Layer 2 of a small transformer language model trained on English Wikipedia (12 layers, counted from 0, width 64). Numbers have three digits each and are written without spaces.
Take only the direct path to the model's output, skipping the later layers: a vector added to the residual stream pushes a token's score in proportion to its dot product with that token's output vector.

Output vectors of the tokens that the questions are about. A number n stands for (n - 500) times 0.0038.
"the": 626587523445238617544645493537416357711328363483469458611309560701346278371414392626432619546385381437404345617426606496534396683517439304262648401650285599402539683646635452472645350635433398
"er": 480358439486461500719663540356559507562691399414683303562553420378425679278292645336471516398527542654643402635380360527558597621574509514271616380704728392504596531467542580608447500497587503
". ": 391487707534457446518646521574582665641360503530451288330348682369608560334398476594711410440512551370422544513371574443572546275467497486405510677477514462557468546266412546568275443594580372
"ag": 622476443306630426519596572342512534511566373744427442503615458416453558580487568621615549310550393564503670538569543530552429550344503591252494340345541583414351475541484581393542373547266436
"c": 574392489525458512444648623396553651454432658692538661636514565484373687331518580447449496562434444518580430427713705467460607581601417306514530410422327545704548617402474572640452296707403671
"F": 415430447482613370448430480426502481412414608530390492470494307613704370609538423290561472541389604569543583698583607378487423540512573359592546578497522596230591517450521470506483537492564524
"h": 566436600547489575464553341570579472331467639416681497447458560645426524343447491332503379344423482612471437411617406448445587713473580481277522388371674569666471528559433430308427542553367344
"es": 346552632324363724643456575399460584443506518446507329643666497625438592520337607348520439606543531558538573510352592575524684395572627524443569293705306396500380437560359623406605314589416434
"oc": 613540520506489364377443554500528517509585457333692417674646344431354579497332571411384673562494579540692758311380471490600653518243494469410577375553425526452372518538532618679576220634441606
"M": 340525517467554378474423555437506514454541464415354536645529413762555323517593455334491375610406521555623436640552539563462447510452567382605561665403480560307402480385619371494515519612601486
"C": 354503474531640458351424715421554557557514576447439449602456378713525581486461543346519461410380567497607492576561680438466494675540513340708508719433532577424491595383525485596459513552525553
"g": 624439661401429484652678353307419455509459630443521613535370541585500596562470510467547759617500343637391484583574301510461435569706540475560217363364415519577647709447503559453330295364446613
"is": 363395486354331655470579474520549438517525830566639353478467456581496541490270536585399596539541451665483642710341553532578715462434483563573558424518507608457307602620497506365491529574597665
"he ": 421448679759484380379550301655453141504584518265683395591680374816526647447526093801455572222306255237475323445519667372535395456349466589252500359414456495473490435624508313657613473757327343
"4": 544413347504445347545427531442424565452503571448407532625370586373642558572449385656500393585358596570442527416386463510474400413350429366652397503629650461381390543561588442494498521482477432
"y": 634627603403489244416418465329500529550469662671705440522714422461605459407305484551508559602564530560413337472378475462464601293462543625296510333399651374615417587549531564395477489623487456
"G": 360439474426603406396489462389489483554456567420456539559397406643633469590437543359442643587408567509562497636445586403470420687420515352631238490386564544295553571395600592503505595554508628
"of ": 603683473375844311340386596654437168348577453591548289588486505365545527634530379588382718426337351490490568424307689979485751638455356182435343380365349573345428483611672412661320334677590450
"L": 343588595545474508286492578505513576507407533354520472620529394474579470645610554298531420440368555497617361669538544558462433622500575348578469699440537531363451606505507439597439707492492660
"ion": 454655480460482679211245447710500381531492417286358531535549404404612531304244484696597314515415574392541489413527459287634734493534532581525221295540432447583716443734527703421311385530500652
"ri": 325496564446526271461532602339514318773702658406508586650566730320484522597825557512408509514548383401645562496493467263561751673760533577346560504631477542567484507500367547370493668554427496
"a ": 635389405416458586514566354506428393417461321403599343570714400506377529401475266560719645389554394540663451433352633493471459482518615632500358440481280519700380356427520545479638559389590569

Output weights of attention head 1. The head adds the sum of these rows, row i times number i of z. A number n stands for (n - 500) times 0.008.
o0: 560525546344519547314577667226422547149454371463383317473223763560530610474574674555503446288341390424567426526215480645671430458538320604380426568305554544398448353501488604446432524611239604
o1: 649692666572619514459523595328393367542448523878292577470564528578571522575269897500423439191580545578306398560427499530615420404453635559392732468536544767580566327678516471711432449690585364
o2: 507450292664533477536463499541406590466524542526430421527461476523412565533365487536577610489426449634405466659218380440396343478596557471414601470469540671422579808481431240468446476589408464
o3: 428605425519640504584565680467539531470338431497708633660565381689451420369623363601633413229595583307373563627203605335422450436483766386477477500407462665487577371341446529545380416347498448
o4: 707678407365490549365504508429541310510497533407504469464536673493693447381503363604590600667367444434616315326347481395614569406483551537463531268624609476746458407645475478479465411286474406
o5: 555482654535447496730479515465551665465488340291640296524409602599495571532587541404536679355484409610397612526534540665603284656401452336597528528379470348421529378429660463267496413415496630
o6: 435509536426294531326633520453765737437671259501355383519590564416486614695546563522399614329480207396673507542299431449468418537822454601477630689464263441688525582648725748447397390533501445
o7: 633388383584454668603322456717293583465529449490589367644460441495510467421501379487336571417488559434567543577646503320487456616590472395504471471464423396711627399443540527483699378422587585
o8: 460693645417442582386693642331479734649495670407319533457489321635513427579811496531700600418798443365508348496395489524439586511513455378684513536547485626377601278401184341365321560397478456
o9: 390498472586437441531526219600606666367349395640359649655448289434371443555633337596386381415412285608804539441510546594592515462396358578474443418669536446551506570204397296626603636383262333
o10: 507686478537488457440554634558575344499393503599368632454689633630452444531413415593367343343578372445418606545459399515419604588477702401332337780426481650682526486520457203460566514672528403
o11: 304528569281341554299378426298581480479360572406643661445346298394472456392479492465559490511586652554517542671496600628124413493592594433224642774332537774632602498462518626519524524463361412
o12: 537403599507552441491401592318577539281329603654391569343505699483510562384552380322524320351507391655586318445529454451604435307395668529423478598536528185527569267492585451586421459499390454
o13: 754599333711540682467655440963477613339518602524549322225243298346476358529507529683482482552479546505281354389290518566272453334611571596389494894536636523611491376378706519295474544349510768
o14: 554478554601668426573639703498572606418571451410493696450577486637553417452409584472663518284519309540470559387441388471566497510546481424640482461629475450461604588409542492322445446317467441
o15: 722462342800583820633449440465674439411629313632616458520479340534313677281556514434579745514800615627432334440515434717535443656485673395370403412273427493624529591376620397715508313549400634
o16: 413396356642292545380473552399657552186430511307301425562707556446515483502584501330429607695611256541268416563538411423356262470365368460481678630436570539282416635560298486530613414468424606
o17: 338599466450393566501736449539402451544538461597408271530425458580594463449628556651481528471652840535421608421387594479223728461677481522404370549571532556481586481362229409526454450311421512
o18: 458523652672518328444392346362500567392715483729442579344338590590527453316517744576406476517371496683530590509300354259182435441505423550451502526228708440318391296338517656566435568617633579
o19: 199313470427804428279619453177230697551593371462398331388430747666617389674705658513648326388486511444453588687601973492539409160395321624577487543459658601644452521552092426702299495551428553
o20: 646645653481459454427593791366505589592653444499463467356506212484514400641284392421519496406388533455570493434526388442421450677249238430328523448444485400503631674577446590560395547562518477
o21: 432489445509483540600567415410493585549427570566577430554510467453480560551511540569533520472530573445476603462523504483538453441434498499500473505512463538515493419532555486493562569495440445
o22: 271504575502362444562578600307451455602381460369397584762512423579447277438752419378383720462377703657413514275660373470653365545503559651552644457385710565297490604679534652473565675616354599
o23: 521604521511638530451443405409347474495599509673576479642464579842539343446507404551375707381347461485709373425354473643449289690382684755377452516513434417543390601466595382400548494337579444
o24: 230268436493410549527461585323710384428415605577527344488354490548629315822372734339364429478371541608731478295501518806524432572608309536585461608543472711597321695471361638446433292527574476
o25: 550505387381469375438448696777508657717577518613367545488346604613503861538606830477392394455423402599458492492522531501365400473471475568427470512419649374408431591571461450148650784508499435
o26: 491441642399563283408534688567429531623422429643549343479360650437557307561370737539489406660498840485756459509508724619616510447745372686675665561492573634503528698627432325497414251764568449
o27: 569407529567423452540282548684381443342486615371467354540572415484430400578539304540495616602591412424468511609351492542528412456660455496606510618528639475475504452422305407628603410639434513
o28: 523415619400576367401579614500659728512612618343586495609436691809426359657507520452264687577663396506526514443377518446572314506411552394373503337625528411522519483463435319541439486448358643
o29: 352538582402406592498528368455360361492606519420406472531633599633650647526394604415580315505526371319323652390748503482291553363571272677604538435319606652497545499671381575564580502654517423
o30: 463812475465539618542508416474632590539510556305477504508535497636450393595506434466272428595523499483613314621412611430674469521596594586296568499306519559366487658517549542439633411428653544
o31: 429708261654583502375508484875222520755557528476445364392602692540551289470465695644643664452636471321446589698611650771729721637536254666505474738609399238426665611687558427600557520596527461

Each question shows a token from some text and the vector z that the head gathered there. A number n stands for (n - 500) times 0.011.

"V": 595549528509473452578444492472498564598475505609461462578406525469479545572468537478493522497231
Pushed up most: "h"

"ing": 458525505457580469512568421448500460372552479400349458447594603545434477556450578439372583406581
Which two tokens does it push up most, strongest first? "ion", "of "

"ou": 543482486554467461337509433513634464471645449465391448510467592507574474676448594574437469500394
Pushed up most: "of "

"a": 568598544397552452448489483512529453497551480497469408459576477522389495590453553516453511587507
Pushed up most: "of "

"ang": 524443552502505556592506485492486582460477506500597453513422513509552552556508477510586439587262
Pushed up most: "g"

"s": 454468502455495467470483494470452462464588458453495483501510418539462465631506563531496494539394
Which two tokens does it push up most, strongest first? "is", "4"

"+": 591516514559433542540470506548473555490566477490451554586582510519429514758502635519455521495392
Which of these tokens does it push down most? "he "

"B": 669493448563514515603483581506446511487463503496391570609674483490397571714465572496527527541325
Pushed up most: ". "

"h": 455466393514584432468456329522525581416589362518568425507476334544582340609421510562530615549390
Which of these tokens does it push down most? "ag"

"t": 520709611468482350522467438477505602567535432507499417552514601490543389486434665527441490433494
Pushed up most: "y"

"C": 555513480592542462550494511445570550569572524522455537493543440503462552540447454484483456508287
Pushed up most: "a "

"n ": 546502535518449503549446544523490543560415519490512512515540486520526505679521573485500458503387
Which of these tokens does it push down most? "ion"

"am": 491464489486465483475454533495460451477561468453485498533544432523461482673515573523472486557374
Pushed up most: "is"

"19": 491546483478525431464388549587477515492570463434425515572541518524460564645532514437487473555314
Pushed up most: "y"

"10": 580535525492492499503448484464472538537463465563483457536467509487478506653496589505470525534316
Pushed up most: "c"

"202": 476532521380484550440418554613524532375581464445411410592429606511408457591633513445452568571305
Pushed up most: "h"

"as": 545600510498483408565450483428537566585519490655455459601337542460474548493450487462511526489168
Which of these tokens does it push down most? "ri"

"ur": 468523511464583465511570435455499463383555475410358468440598603546422476531444556437373567402571
Pushed up most: "ion"

"re": 493543522574445520462502552513466497448460533497452491424501485540495541707551539466476486559422
Pushed up most: "C"

"res": 461553505509506495427481443532512462488396490495476468480495505518588545571457544490508478493348
Pushed up most: "oc"

"eb": 531563495500558468427460448506519493566469477507496494495510486524559554559439480475490499482276
Which two tokens does it push up most, strongest first? "h", "y"

"ov": 461497504536493486449488546518536543511404489456504546451545504512500492628448586501468503515413
Pushed up most: "F"

"2": 573546554464494508617471504522452520457432537498469604478488492499470508745500572457528559518345
Pushed up most: "es"

"l": 505531557479529440497507500482509512473561450526494510421539565542412462497476470472420508439453
Pushed up most: "ion"

"O": 550477453525537478548394478566508473462459507427479501451547468482471549574444670533461510520452
Which of these tokens does it push down most? "h"

"===": 543580527540506554530354522484443634515593474456543446453504498530463438615393572545402521510465
Pushed up most: ". "

"on": 479550453395557365548435461593488484506457434422438471468622486470432534469467643497418531553445
Which of these tokens does it push down most? "g"

"6": 570547497495496484505445495464473537537464470568467491557469504487469507660494579483476523538292
Pushed up most: "c"

"- ": 516537510490482490547463537484467483481510512454518533496592526509509423662472609517458525453412
Pushed up most: ". "

"0 ": 529482513497485496497465491507465509533523477518499504532514522518480478679499584494499476490340
Pushed up most: "c"

"ot": 535543519552521484497492491528568548563483536446511478476408512504442509553520505540565469485247
Which of these tokens does it push down most? "ion"

"u": 447571512516503508420485451529504445507372513499461451482484521517586571550471543474507457479339
Pushed up most: "oc"

"e": 493560425642487444590496524414590596603594512546516482507489413499481525533419420493422450536274
Which two tokens does it push up most, strongest first? "a ", "h"

"b": 460472397514583435464455337518525576427587368517569422504480341543574340608422511563529611544389
Which of these tokens does it push down most? "ag"

"os": 406521483573483467438517519513577519474411505428508526430531529506498472630429574500446491539452
Pushed up most: "F"

"7": 559528510486484491494446485476468533550461477558492484548464510491489497661504587485474518523304
Pushed up most: "c"

"le": 513496519546440526500485535533478509483454513513475489433520509534493530688546558484505462527412
Which of these tokens does it push down most? "ion"

"; ": 602471501523489508537463534568440522488472525457445539507597506530509551760489552464489494491371
Pushed up most: "C"

"ati": 544525487498522514421517502486502481564534467524554414475512488520457495556494489579497512483271
Which of these tokens does it push down most? "ri"

"\n\n": 468528487458501423493452493491487478476512485496507484458565501509459416649445636555446513422477
Pushed up most: ". "